Layer 8 of a small transformer language model trained on English Wikipedia (12 layers, counted from 0, width 96). Numbers have three digits each and are written without spaces.
In attention head 0, each number of a token's query is one row of weights dot the token's vector x. The head spreads its attention over the tokens so far by the softmax of query dot key.

Query weights of the head. A number n stands for (n - 500) times 0.0015.
q0: 459434607487535507497574405526453444443527537511560484442423431487467505449546475488489564478494472607536557451523591493522572519541514440474480485488571554516673433502576627482511445377558440426465514605546633574481342447489535504510565563439558507571505632417504598521468454512459485552
q1: 537587587444503552559511568462543460508487448658527464468529443569478501544463550553530434501367532560635545485520600567510567457489535531561477616544471502455549405558540492522437460490467415538507538517442677505581508493494449452648598548432430598361530540525507452530515459420529579516
q2: 479472355516541622343512559571638598667448458463450527573629481521452501521393506497492551594501474377336464562454369524481433440437560568517548393488469461495352490537349538548624538607454454545469419421506429446541598614521516448474458507533499527570539371558503309424499508575486520423
q3: 538615445514392611404592609547723667604448412654328467558595496483413530563340559587526453452467534335399491564431365525403328475501560528433521524477500429445406321540380328502447437610386505510546316428447484368653543599438465488606625597490367546347498382578461416497488535351525576479
q4: 514594401556570557481560412412602390572462530439442555605542531440517615516451432492407625614561613377553410567577540458473453475536569545443541495394495479425340525538395466498639529424541588427482459529385553464393623546570604407665354382506379522602396464579488469476394557488500664399
q5: 559433535550536517532358612494377450412368472351596538519397486626460767486591456526453612713646300495488478387634670343629370504528538534530498413388539497599385684672445621734494513409580535497451457536441444540342502394599606616663639524654587495660525639502547481392446533449634449297
q6: 474398605621467450413581508521413388531354479416461677657464593505484523409630499618500623677539429408488451648644581303603398516524629528549637300532570590535272593605287497571468522434603439538324556349426424550458557534567661519576454597501532644414281524413694407421367657576614454426
q7: 540544714368411489385483537492614483286375423489572500614501520482417531585442325623478520337537547419547346587456448545655383417622512605664482496439477489497409691283654385402413384365428550383698451701295439476269561612466434603580479582511417372382438499577448523527555544514414584543
q8: 494520626700682506649449495543268410305556498555654517400253336601704413306532530381591693657370412680731633434635499506494574693506691311467501702506508614463611488618436501628327625401831594532358621592563549645810403191534732538688428497408777472654410668462320458517351518451531527326
q9: 584492308336305356623421413541452433502712553598675312375512518419456392605358513449489401584616528511311556514474296477339678569538373567269368603480562397403575546422754405501430545671271465655744398427514599327701590537405293401390399484721589529593467677706447639675616503663514586602
q10: 375454401316410427344441494544847565588454535495471314617849500332264551633450420435585465360616625456319347533214397544595533253489382772508494362392612363464454360380511457164593373462146480606597340443405309395230602710400442487577659593630354463250605295677580470515712492434405586628
q11: 543605471558504475507447460241499603431541617585454337273448548482735257622341475483463503377479545507470513481555316776365622552663415556535435880519593423375663467530584249410375491618380476623576478606551520404705657537528358471514496424404494600545598500512548522487520383544489537691
q12: 416327588634424402409672627664364491506749410351595729678506460401636679366494506580338489715454493594699472333594696357521351523574369486569425285548477529368658488514571544549481551468584440673469545515548599545537557439604694555501506503333533367519552641320394329392424414571508509398
q13: 362565384385589329496452445503659508639554515534337345491734552380409614533374480508564494273563581467446461650376541585521588411538490609494586417411543452522587394400481581258581463367405409513555349534404333498313650539299579383554627614505409427403515542653519606594721393259404524589
q14: 478464800627474382520623649458419478493462377305573524454378471567637469440696499603620387641557407598712513476536550521534386700509532536495515317653541661528547760629486446564419650634552428472386545659439385558572323425525484645391370550465539474715386545401388426396400569554517378416
q15: 718479398545438580445153480439243565394485551422527476534527552612448431570366508417298714540269464534257445330562376508402655432562448504421638501426509391337378427471547437414289643538565618531468532359542473427491501495501511619457538446368696606552488405495418638502472577422331398659
q16: 391434636577386465624357593500411604421522416393726397398364583691521472518560470567502492547630519731553337338592488658516591545588464405364523564511509579425513663581551622580378481608497491437479464704516505516626417426687507563437371541437522586696469595524413533487495561653460520441
q17: 341613452612319452453445484505405585684542571345652397492411524582466449341590600454703626583530509673579574681466556370548567539430519449338449587577532578484482775648500546483587472510548376444482566483445468568552410416515566292295237510499513522596410450515489438450541380357359547284
q18: 456483568476665745614643483490359441350505459546441502552485292457404366540518481462259401223508504550586490281459392496463325606398717247626605483517560577538499355424402447636557482523613436309359588493526521607586429514447603439567563552419537398471430565469629595546600467595516481377
q19: 469348400473544573249705539478335603550685558504468545669664577429294674461506460624497397620620339240552541542504443389557475495514328646552479480401715282525471422457543673481606578465475569614664385454446562397396549513615304722547633393382418458557464416540620401492506504676529425573
q20: 429419401431523445398532541474546576647516561523490535638679589523388602447516630420700436548465545392364473756336531422568392417469346685458448477547516339432521451450515598323631402508386310566482424465530465392411576554505384429400470428546420494327558372568460335411547456498517526416
q21: 545534518572412511446503525462413426416371549483627622461331481626628483547674456454543300610620400561518540392609507430462547648490465429529410657621484507504513633440640553541409494629698439455538520454500622584592284432570365643393443386442649424595457589286496635416336443693544403361
q22: 512543610670303464590504642438379474516555552474647607537272506630723455473661538455617534667617357514598663511583464468390539716478525473540472420595563615569597648601482450670405562666701555444468516390519557590668462240520539564493350569574571436603410644317491545464337460452556358393
q23: 476594569591492511611400371688501501680678530520593418563443534365381488373467436561428686492563461664423548553484605331444684478413613484361490507557426540484462465503367439437427556436387476626485567503547325490499528486441651362466445442502563325406546575617346458670524477144302499469
q24: 482395581658501419463494460442421472382532479395518521470458513439538499447656448479406557444528449588449539546466541469515522500468444533556517459496436448379467662432558663448507548332513546556513576610585436513426380493535544458447409430518528430526429505431498569409511512547418479605
q25: 488381591525575331496449326383327319286548489333636563419419537459573515458664600425444596457489453544576497554499598402513627474515456510490507476549421552435535611471615677400553537316476531476535650592555543565364322403444552574475364503449600422571395617386510608444477577529477479633
q26: 552553485474415588476473586514670616572460402659407423509559464558471519532327516574546430495375546423538487425484408576331415507487593486513475606500519459428481337575440306528461465689436470561552434392416489420666652510498468476577604541478435582400511394588510436545506462343504562457
q27: 577625616577443515570455548391357475238499486584567370354332367520551363496479602498546454310484568628648530387515589442485571510553550400583471701458594456488633451522603414411323446345500547489584566599535546537585423379531394591598531535476481478394548543404420580537576467355529500587
q28: 645624482522522587210487652442604590416401390568493393586461366481592296587324515615562594408569469344487380610458423455539436237543584667466489613314559421417430469546301410337546393308427471494601483522413371406618689649433434630658518681594372525381426346619538344402604587532541496467
q29: 731505502474517358389559421536558453482397385544542583376509635428605651428596559501652559519459484487684540496529568236442442464397412588465649277384497446473178528473458577434608448288534608421481515524377442506241425565559578478427593375534253297306392454458515603430492525480382483546
q30: 681536439487379588279492468530710427591374500591583481603438459545459414513397418525402549513655503301459477552605538407532420382584506559533516638457561429402402464424446342551616400371313491421631476421402466402442580632593453534585484512540426561479430402610543443442463407520545549560
q31: 745513298396474539528425387536411563475507604573593391408526487471544298498467489431302452515466597566468565498514368587285728577544434447516256645513510330453611442310718328595572605514431517631669603474486523317610518375493288397349450360556544564664538555568520677547578442668377428713
q32: 404379507396425319342555477689544354648381322480451521715484573582515631449587473671500372675435567429519462578542575301581461392435453792418690179561355562689145698501253645545515502406558597381316496442261385565426370596565640436332446574608442402350315444507531504409400481543553534403
q33: 520502337404574463550427563525420413576512519370418507571404395668518504433704456343493484621505400552409619435623665423498438585523542319583476672545342472757514639472439524626424483361781529450445657466545556627583344444442496454390479539381588630565509443396434469419424522547452393378
q34: 526464347462446418496469450493407461467657536551556360399443456427504532617250516425461411360567516430332537424426471510508542311529430477557317578331571405448667425430752485455505457563320367559771313506519546314521565601498268427418575449666492577396595708613496519628631377487402564619
q35: 462434556478607637676447443582285508518673548570607537507414322555530378305585570245590633674479265552471703509608415436461497586494545381382510488499480568630529485374508617756331586613647592580503622439606716601595383394465626544701431488541605405588496708318398493547502568557506490349
q36: 535596510598550382614458422403559419617542538491534593379500545433686433393531500580503708653391535553585584416500345566402564622416556571451528438466507540449356501670328423523501498471477426445361638460444378509642575534501718439465351642542535417497300475572373524489416488399658729572
q37: 518646488605391455682344476565244608342597745659592494257408417569694297843290361393513328440763580577630803201586496644415698684548383292695239918503686409251758500471975496496314391649580336399747571589610707580666305329590150323328574490376602463665722803446396696539608324631422413502
q38: 368497398533348425396328353616607624693316473495464495585572616487292464488415479466593544524556569446477535652499359594541648515510471474274744511556509591379407439482488531418552377632355417432519577453535399417348511671551704339296393598421367546488495352529690538428680487393423550584
q39: 421608373512706610690608504358372349431408485552493433427342370544593441472549521527384441510302507562548475418737615585456487478500591245658386685556413541576668524680433387689506536488600465320408427654557622633662469287494420521514613288381602639660542493612387531551422513351549463424
q40: 388730347456563495629412284612658395675406492560518561365659389341387527641394461443496652522624607725492525516414577568774558413599509603562467415585414556490541396474496587351713556489432404632565611603580320464439502692379594334364334545441595363415381411577397475334568493382377719354
q41: 640404447500592528616359338503386578566587560521510519580648608330444592421481611373452709514390351621259560480414505402348566528576442537293578497540645380472590232424496693312481487415445636976484519336513468404430474478395521383599683343407734516567703505503664649540467663533553477672
q42: 508634389641540383678440472501470377484565451435471579570458494589660541540474467447518743495619550591525646654670521514290594564590576548362417453855401635572351701587545521446473595565702533561431486398483477568651507291374533348407339455544752502582501650686428510586410581261447373448
q43: 404405740415342409391457485488468646470408401291559465494481588568543397486514493567657455594636492461534428557451469696592448505601443713459656282313516596374485563410611461477518472721358431373486389537519493494485492514460568545496364701498481582522533539357432386487561504599428525577
q44: 404481499452566581349536524358443379566393466478519423510531425559662418507567505523523437357440555522535321452646543509396445325510561475637435390429529708613504493661478326474678496432492375466473363550506593570537617275421458450445492381532625515699489614509349562600468596403472488535
q45: 467504543613557461597290251378587376554373651564563443144431477471669533510422575383598597703510683717415465437589536497554810477428496610425507626549452478376500403477499478395469583631470501607503526651711531513633437406475496490415392462501516296448602568437401509547476508403430544554
q46: 537618574492518476588498406469449337570443510529494452540515428487563637503489422440512698544570401538387621377615493523603583556455732508629621681295485545446514317554488479409422652541544516444556512601567500616586469480476498503327681410304649528459617594418606700541520455523512465351
q47: 497433426520705511321665448549489426582546442614395508595572321337480674593369512356477604555475543539426460485473571336492394431366457626468484543460492378490487468570404569428712500288603464418478429369475376475412502582417614441551599529352408421448470622561429540536445494442488455502
q48: 518514309546473688509614497479379577451513665664504631466432418637507475498514455462388376463591402393468572540539471534470586608519476308455415593747634571660642466305510411664502490610680472414503457348652657579555402323555363536511510401450649488652586543452552527469419481571465393446
q49: 497541554489494458595474436423366550565481510349623431467509388491414381401455509522529564487498387437563508531409476634534688573575491575251560457478549459398623383483443515539443468539403527622541483399501485494457440441281693517611611584483441443478629512584344396547546369508463581574
q50: 375557576595617442633468621450417626394577440515539435432427600451570556553473400542563481513429432653642309356541459572422409758506355577465451453593588677469426578618547584443499491615482489483389519641400663544656457343512470493657393576420495428665461692659472603567488464436594435358
q51: 404622426647288534279518477415464667809414591593585460532506585467434404395381431318634547609619467420451569587524337540606721724498500406489555611538560502557567527462488428509653360624564339461535548323566505570589367633576589506397404540386519480445494377344723523368529422585485539523
q52: 512587414486583448559448534501631451467560559547324533503516533358381484726571430637545512482484579480438371546445364576323463389539458465661363524573406300493223659637614471289485344487423417541474443771437365405482578775486320460451551499570318534395503521776346506667449507455439550572
q53: 440618481504434371429443268495603356682514448362449440375574485343446589475454373471541718654512461640459618753423460491652668455547531677268549479491383410466493393622578504394586482445414657645616451412468507351285468577315626433490405438459477533441749391425548435524488577398498601579
q54: 512442536369341575707461365520650612316360529526397503512345520674439447416585641593364559383664669450621515395455497405490435365301514619555653420313392408398358507471363488463250553549323400409650488742503376568418546620560521473627505337814443496380267512489494442467536651405365518506
q55: 598468755474367627460385602603597455326367495421527408432481536476664493644446627490690564545433469528534514356394413569677539537583484591461665645386617503486483373501586516524272368561501522474445574600538474520534451516512492546512547692466503531527545540310548545437570373544378556462
q56: 502508394461589573590532722612640564366616451496459495605431595570565584556451428543525383358386498459561462478559494539545366516736437479687398459557476397673460528561404545497557557455573409365497479431463390532580656426696474410542618587514536475482450578587464510648519544546520402443
q57: 398608466609417523533591548442540521452444644634471438410484481582624619615484397423497425545706484595487476389557529563552617771442422487549429508691403514495455638433673490615455487736577509479466446611590595589586393447634366545544489422478472323496499731487424680540311389498426503402
q58: 560574392578551609501423512392499573407273615578544400240515549496499427803351458555513464458480579508525407463417445655638728445624415549449611738448621368474442527435496625394407364498502409376593508609625510334610419578571346561368402537354512592613543473611489503401522450466388683483
q59: 511318512448420526509510664497473589390558360477470535786322576611403495429534553575404334475515466299587436412554527385419369494547534400572588370606614576550411536353496550691439540454527546405516490421411584507477519345618493621617686393582433532560366373468653437400496581609588369456
q60: 352427508407332373573638440553676464407324478560385456392397473755501408432485460568495473408595584545601433461415485577557299546359594427388566500469353593412306519423446522449380495527391349226498425613572417644510469546564467479421487491560454386439381625476491544491553510401508524486
q61: 555497594536546575532521473422415466397498402488465544537409442668684532424510442419446813471522370753472583304629424503445523763456551326576740583518533611562417461634355473581370611454731517467371550426506555670638384453431646394557409504458519522594428593260498694602445607447426391433
q62: 335668581579390462502606436500548340719618439467589571476539453529507550355461442412575635497562481498549572611567600510454690560514600491439481516633434650494665513564517487612529525637411390480550347407585511568591490417345653498553535506517444472472679599556406415463417454398502542411
q63: 447550490433409546452630573344538529468414515490494514613474553552377558501552426438524517501534524433425580665449454526562433386480534604576434512450553488492575591529475530413496406418257353449525427617360425508479649677527311580383512417625451685461452322479452361337451518684516529392

Each question shows a short text with each token's key, already scaled and adjusted for position as the last token sees it. A number n stands for (n - 500) times 0.0019.

Then comes the last token's vector x. A number n stands for (n - 500) times 0.0082.

0 " by": 373563398431544443606420604376431353557213541486501487533492553485572518545438464449415556452505602500331558635378518497539492515523526436480505505571513493490472418517520453456501460499553480
1 " such": 398604366394541435625347560478412344557178509383429545538479615513520537451457437435466462400476688576378580568383491466574436484520506479491532505581467511482496437543498500451492532406569483
2 " po": 500549473429594485593432478482493392425274477427456488540419501477509514383530398442496517487504644582392496577404508591594439570438547455540513498474481549484560471495539518491463490456521534
3 "ems": 620557494488609442620439547489400415457167552448577620545372487470566517396537380410502431452509686574340596636451607470603423557546557423505467522567534539468509524560482440550457509517564506
4 " as": 605462545528565448617391560437438405519202550488512543545452526496574507552585419412518466465511678528312555642399526497504482508500545438516499526585510552445458442550499414476506453531560497
5 " the": 552446579568532438599443513466572407481288539464454469458491585479550493606569428429525475494499634517358515640368496480525434503552519449479510424551497486501551439543510448444450468479537553
6 " H": 511494496505437540530375550534559412336372503439491479499480472480506558495506514490540479483495660643412573522356436535472411506476478498533442410515519413524573430627484506498428486530491494
7 "im": 441480470513436520505407523539513459473330462452471476443587534504513487491501536554490440466516538621455460511390410550473511489462493453565476469536440441527580493549485504524481487484517475
8 "no": 491515530541488496580410529514599427451323460477420488379505544458513487488456460532469469446507565581435540590404474523521421533480508515544482376471457432515630501537470514529413536432489557
x: 503331459637460616465426484427563527591509591471578500496432483542431423448502521549534489596569438521468405483547570543450390569432499596438638474473507473484581523554352426453582481486475467480179580414512451534547510489463528536568425495577522512427439458511506505481311534343531521567
Which token does the last token look at most? 4 " as"

0 "ought": 411501421441525413573443635424409350445202551408458495563477525448549518542437508488429564421509660548336587650386488568499443505489542441537484453576471437479470502531482449459481517530540527
1 " with": 407593419442564426605434620378399336507182549458510497569474514500581524415481437432435533452482645518304585653379501512515460495522533436518480491581509493455455445537524430449511489528535495
2 " the": 468581454479541438596445584447518404483265543473449455474484576487550495393528422404481527470496629501352524662364483490510436501534521442479500413552504459513545453538496458436454485488536542
3 " Four": 577544511540530499567475521514543382340231498455436471491528559509523486465564443422558545448505583546395511567381490532550527529447484451580504478479527486555545481454506536522430471497465639
4 " C": 499524505517514477534422521452523388386357477498437418508469495468465576499540496499536519469511605557416455522344406598476428494461531523557504410511489397549514510526491497490419492538462533
5 "our": 504506560589497374485554491518590450396305482464487422472504507488511467569475578567538492522540469575484476511395410553532608472418504456512474495523484450518587476487505486532436422450490586
6 "ts": 483482524558552449569487540494484411400207530528562481490419506465480534602518488459525442472510619593387553611426547444576447513513530498476417421536497403570523663533407458517436563503523557
7 " Gar": 443476506569464511546423509424544431327320511442490468491465488476489523500460551478518468474538541635389465587349427570530459500465612488523429456498484460571516515538470513501415506476497544
8 "ris": 449483529579486451588486513502454454390207499523479445457460487505501502440456541528542433512493651570378529635401524525556458557442536480535458464504483425582576567505450510552423540493554520
x: 507423475569381494457574547462475486597423542358450482517451550464577581524573565575474460493514454475578512481562559436528361621422545555461650531502474456523494402546491489383504672523525540520160538544495549419531590537552467551491496575458591463516492433451508552496275439424484563479
Which token does the last token look at most? 1 " with"

0 "o": 424549480427487436499502507485540400466321460506479474479482532498484470507470484424474564509578532539384514574424538483554485557488518516504501448525424447490565552559467458509501479507503502
1 ",": 356610435398515485621395566388437366539221569483497514513487540509575529448479451449425485436527617524310514648380525514525532541508525484517530469542503537463506414533466457455466457551560481
2 " n": 514507520541499460508455475536568426437301513470448423512473513486508490469514460432534577529518627534399495536425540492513502553456443496505569472492444510498567483484456539486488472542488495
3 "atives": 629570466465581434556428411534541412448204481477516507493486533402518546412578411423537439449504576554439501576455559409618515498540540516535537487586517504485555542500456460576458477486529480
4 " of": 633468552526546411590410525457492425511224532505511506494503553469547514582615399420535463481502600503371512609402537471526490470543512474507482472609479536479525441529489423492485459476555488
5 " Sant": 491438547475515449555381543433497410369302471449454417552506477368446524617563435421558480451479601572383484514384544585492526511445486443589492474525448443482583479538498444516481513548496517
6 "o": 403433549584522409594443517426515429434259453482439416504563540507471490514486481408502490437489555493414473538429515479493555547391482515555504514447468451478535514524497519496512492484467531
7 " D": 497444503480460499465455401507577460365364509434403453466456517498461523513503503431481436542510578598430417506405458574559481583434534567554496405497378411497574553524414491435398471494527475
8 "oming": 510473556578480450483422473515498460428346418461455384466505544408442543452502528528565373488484580544505487528457522494569467458482488438566460431601420414553604535491512377495488489429548562
x: 562525423567515425367650417507589585568490415491570485376506453526573550468463537564353460526461407593617489597562465355460507634524534538395563528502610498468473624495371639376508482494458494495269476526540430553679525492571521538569517483409448516503398448458525563436417422512547458541
Which token does the last token look at most, and with what share of its attention? 1 ",", with about 60%

0 " 13": 488562411409461553489504427514539357409263482514514390502501511496473409440500469448541608482502595570393552516430544509544583505503466538580515457463526439516534522479503505608505465533442568
1 ".": 493529417417551521627440607412391367515168588441570516482484585520506461483520427433497534470480642597325547577390515519550522530500499507513542462503566411545505411523564515540464479525500538
2 " He": 547519409444511601611474575404388310480130558381458473545440455527578489443514406401421571436429727683310607658417487598484433501435464380618509457434503517517498454483592571437425514528505523
3 " then": 569536466466555534636451552420370338526124508451463483503456497552614452428530362361391546460455711636308639673407551521487413542467476399547470515443484507517521484487530538467463510511526532
4 " changed": 572507485466585514653399611384305325495088588339521509576415486489596417520539370384454449424398758622280641638364470610487386509517600446568481487492549465446448487497539484461553564515559547
5 " his": 512437581566520467628427577442434401498202591414492458511490533496577425581528435404506495466432696558344558678366457532495437514484531433499509433503559450509514483499533490443507522502547528
6 " al": 448472578560578471572420455418569420482309443439426426520472549499452506534486507470579421516485601525389490520383488524558478505489496460490469512466470498511449504507518480532514495423470525
7 "ias": 393470616592502439634384590468394441499237478482519534534433543447488506461460585545531427430464700555388562634398582515551471516471509413527505469526545478537545489555525500571447579520517560
8 " to": 453487603607552498664422527369396332533199553462500506536438517517600539372388592494532446518417732562300570676375504513496428531540518457498477478546496504480480428524517453412480508523574459
x: 449497459409481460417464481483560433458440455426531439484531538435514525462419437490470510439455512499526469513494549552545513547498417538500469458514433432500495550568493528524474551499607611449162551475437479465561558533560562478551553437470500498475541444584494470513087492477530574502
Which two tokens does the last token look at most, in order? 4 " changed", 2 " He"

0 "ation": 395539464415561413516504549510526420428225565495552556467456546518538461530506487392437569495547532537351514607414535488541486562480525506462460464537518463522477575524474475569523503477508567
1 " IS": 439532517413524466558453575458489378418204590528604575417420547503542563433538486425440494523512560587330457595323530523538516574518491532540473411533480492511523566542489477528465517500527529
2 "S": 532505539446512456570475621455455414493175624540587554379467505549580540442564490394491534506480512577380543608369485514517515602485522510478437402514485412588467539542433468470450459475518508
3 "U": 548489498535504470499469577522485442414211542491538504392478583575546520516553495408497509512529519592393505557372485485504529563482510526593479446527470469560496506579494514528426454446520559
4 "E": 500494495555545456526535521451531399449184556502526446423431526578520489512511495418495563562546610583332528575359439594514521533472531562566465432492491441564498534543495533517453455470510578
5 " 0": 416423554600474470506492474491592402428189618486520480432384526595548470501449513417509528480507632564347554639363492571572517594498536620492508431474540440540495473533443581504390471496557549
6 "8": 476506552640501468529516442564586440424136625515568496382387526600557501466430502443514525530540633560367559621393532497587541600468491589513489450475558442577503483535467587549439432469567585
7 ".": 511526604671514511577490500412424380547081659448572504431394520599549463458431554440522549561470693629273575619381459573587532585475538575510524450457545422549466507506489553498445477520545561
8 "\n": 495499541563564511581522606335536371469161615440563527450444510587616449462483506484602545586499573513269578626331504539518431554528560522479444479498583480548451371561528559503465445500510504
x: 567541512501536477524457509520549552474624538464506497524461556310482488531644471530537503462477410518527463485529518557494336542550500501513261440495594513511577547506502502499538465484517526532065500565461448487506598476468384495483569486536457476549485511566496517513381511471543516451
Which token does the last token look at most, and with what share of its attention? 8 "\n", with about 40%

0 ".": 448517403399569507636446665373397367508192599439508523492442559537557481537479487461396524472497614575282556664360501542550432576476515471453500467499539439540473407525542507498441488492520515
1 " He": 462525377403502599610445602422379316469124557377455490557429454530583495429497452420430539418437749681305601681425495588490422524407465388601528464427503529513501443479573571427423507540521522
2 " qu": 493493493487545455572428567404377371488249449389461444557432493491506481469455400459474497512471603632397587516408516542578370539464565411475414510466448453537526484486543494448482484421504516
3 "ick": 572545485473556463576436580496365346408154547349481478586452526477543503463495419427461480468476728588376613647397484562598325464502587421582501509542507462471510533473539498477416583472583600
4 "ly": 584469606556556480637449569448289363549158478437454484509467527521550474541569374365459500500484665677385637620438524455570358551527492411496400498493413454515569521510476453456434550438520530
5 " became": 527458563501568524648418583405371321525126609449499444545452489545622460568550394387463481485441747646281655686365406553490450492455534419499471537546552418480453448531511542421494496505570493
6 " popular": 439415621510586448638385518446355330493125498408433460564452525494566475627546443378536416510449689624335586636353421531546448484481558480509545501538471526480498466521495464454455489460530501
7 ",": 276388672616577517697275578379320332531126528437498519579453501506550531461353557351462427454451705606302595671390497567560463483479568460547485524522494576473465375526490454469419477482543491
8 " am": 503503541608469489608363512485482416500187507449507480535453524476477512423433632478520478459442628531378561541377510543502522545462498441480496499482531509529441424500459511478494477474481526
x: 574543478501596550463497424386534429478489566480482496550419658526449467479482519417420435547438537446541554545417545620530506436560535500492573514594374525503557479519269468356538578518443523540253371465375502294542457559570531566353486622508401490560553461536501566460371597447557529503
Which two tokens does the last token look at most, in order? 7 ",", 6 " popular"

0 " a": 408554435434532444583470552460520397497252564466484464479490549498549443573444497433469554482504597506366518650387484488561459484530535434479503441527499500489527501512497467432483466497536577
1 " rap": 403532480434568388526501510506543439440239469386471481521456503514502462431500486438515515519505596491447469600413492517569373463499567504518514433483434555475517513537471479478481521489545557
2 "per": 454578473499552393578406576513417456477254493473501539473481582448516495341527429431438423436558589557421470633414513455594419523494558494493505493511448481509543620491443435542470505455520603
3 " under": 589465524517585452571448535376443369557187509451516451505513557506556413508552420395495482503475583532340531556374492526539464514468560464479488540474501480458408505456498455468596495464508570
4 " the": 604488536543553420596459547448537398491274539473454449478472579486552492518578417398505504498484646499356525659365501479532449508537528462455504436555512462504546455518497464437468492487554536
5 " al": 512490565560572439550456448415608426448311442441418422510458549515448491541501484450585457520507605523375465517393510531550481503490515457495469517470459535517456485499500489529492494428463545
6 "ias": 444471611611483384587422558497455469466239466508542529490445529476495499571497548531553451446492654538410525593419598504517470495498514447524497478544537502536573485566487520583445554517508562
7 " Je": 442487522530441508522439527501514475345296456426474458483441459454445463482453563519523405466480597624414479498395519571512445535488512443565425427451403495527617468560488468534408510448499516
8 "une": 441493513567519492594393499520572444435278485464434448394506557448530514477448483508480417488496633562409551621404499488529467534474514515569487416557432443452685540557434486494413508505549539
x: 512372547603443561505576543397515545586463525507447472405533479393507526359502549487460549589530446547463479484486470569511320599532523581421549538500540516469494540495409491490594517491495472482126602477540463551592556435487529481533427526499624456417457498529455512492290502403509515499
Which two tokens does the last token look at most, in order? 4 " the", 3 " under"

0 "aster": 445530469488573435524544484501572446367289505505506514476461552456492481530462488449465550529546554515374492599409546507555530498485570484510508473574516458509533513552453445573453462491515553
1 " R": 511522523486549472494517494476606412335352518482453443509406476511487467490529512460507541537529548582369517558405483561536497515456520526482497441495456473504519462537456497484434438502460508
2 "ising": 495531463496590424533531498550481391398199473418487465481475533505533493458471490402505490509488628533408552571416539535538492500504521423597474496577529447475540484516514449493500467469548580
3 " in": 596508528485558448590423562403479404524214532507499447526496534521533467463589428384473521469503617494329525608383511529484517514492503482501514487532467499495484467520468445459541441517523522
4 " 19": 538463558503529545607360530452476375464247528464476462518546584466515519524574384377511572430496625559372547578393479511549525508410478486543548447469584427599480468476508573558478466514461596
5 "16": 532457575526551480636421475441401305543100559409580493570485560482482485537546412376501560446468725560334561611420503520531517484452487530532542465468580470591433560434491550548511558529504550
6 ",": 384368634577542518681329558367357333582159575431554548573513516500551509623454476358487500452460668578296577625416509540485529469486512470532533496528534551488454386512506440463515473565512474
7 " he": 427469643623556514636503492403429320477125549376468509537458477543596491447479507470484592498444773655279534692391488570458406517429475392586545464437499534500505466480570573435447513547513536
8 " formed": 473462597542570490635458492397405292485107553390465455581405528510579475425444528436541439505415764598265569646341451611507463511494602487564529527553496474424438486502509508452481521508561529
x: 517513468496543504451506599458493517540420484563455503459551586451489544516596493440469450524445496567520327486483425521507540556505504469466562498525459527466455529513373437509478501538566567514145540477370446318546466504555535503524508310412441453537495472499455450425192474518458555537
Which token does the last token look at most? 6 ","

0 "ation": 395539464415561413516504549510526420428225565495552556467456546518538461530506487392437569495547532537351514607414535488541486562480525506462460464537518463522477575524474475569523503477508567
1 " League": 411548458415501438500507496501538424399259511577525487447440532494483477465479470396494573500534566564386487641377529505541467511494523541525458419508500463583504567502481475568454525483484583
2 ",": 468592473408522486618374575385414373521192562501517502508467511541577522336578421384437484441530611542305521634372507537480548521500525503524503475525494562484480399528463451466477443546533471
3 " who": 594510521487525503597406527452449309524143478448446491543434508514542513417578325333451550436479663620356559626423579452565436479483415414536505475478487566488452494478495512485441512467503498
4 " while": 655456554498630453674337605406343323558116567503502499536460498478602546548616355387441468432456651580294598666388513499517470517509499426454495537599551489476439460482468460487476471469534431
5 " being": 544445607555565475681361591420390356583168545529469471522481520497574505612551415394450536472463722590339619712425510472532483504480476378455465520599554460487523452513480519424460491490546493
6 " opp": 421468492486494489576461553476428351414202522421431467524513488535549456502524429446512559513414623624391541537421497593508460505396530463567498479472498467519503491463474541509537517505482544
7 "osed": 419425589523499427597475439478464365487183533400466503559468551457526477497503478464548440497446692583386538558426454528542439431519589503566526510536480511452498590447473474499507536495556612
8 " to": 469473633649554431619458501358382299558152513452484448557449501518583513361402607507554467542443705586307600625405518465515421497552504422477442530560451505473469490494528435412510517490548445
x: 509540395456529450457549445506550467400441474475588444494508538507513510466445446480403524451450534478593459490577550598574515558501430540526491393516480451544470533561449565515466554562608615467163523446503491467562533520556580483541493486442553569478563416649513437494156489513518495541
Which token does the last token look at most? 4 " while"

0 " As": 452514481447525470556467605381422343506216461509457405530516465504496506510460473449436576466516532566316566536334439572431581542397461442551436521514477419472448473539511477464529466539465490
1 " a": 406568445456525454581494555442501397529251542479474450465509541498557428464484478409459570493493572500367538642393491492542478504496496426496496436491487495507518513487504470430513463504511581
2 " young": 448609446430551419586472476465493357496199512441461419565510568478507484387478407446469524488479657517377494640377472508622453450504536466498530477489511498521522548455491497490453525471524609
3 " boy": 603513500500556458603421567498435360426207485461504488522429521445523494420540378414475487443518647635388522654383533478650418479477563469482512467493508483516514568475485531543431519468465576
4 " in": 604408581529536419610381575453480416553213509511476428501485529535519436588589431357487494449484618526375524600413529519512489519497497501467506490501427517499519465488432477450517440487520518
5 " C": 497485541518504482538355523427518366412371456445430446520485520452486588529524505489522516479511612602403503504338419579484453501458523523550514440499465412541489441541515508484443480544462509
6 "ub": 442511470574497339465443470549601426477378394412465431550523561472395521511477590578559491523545464522554423443456537538577582406445488462529533495578461519515540475456508467507495448408482512
7 "a": 427471536601504405557426501487474440478232430541513415515499541456423490544475566480481486482534546557443548556433551475550498472447431527524453449477423450588575568500433451560484537438459599
8 ",": 386500591648595489651313566388363355550172527459501487563479529513556510328333606400479467495447637559322557638402525543529500493477536490522504507512491539482480415530459451471450479508526485
x: 465460597462565534506531562508508534414452445428512425510432519517522474462535469574506510493442408518515485437513491520571481545507503432617462496476346515526517584615496509506503496498510502453150517535433486552491521537538486509481532524472492496525493475500500509528066543425474481482
Which token does the last token look at most? 0 " As"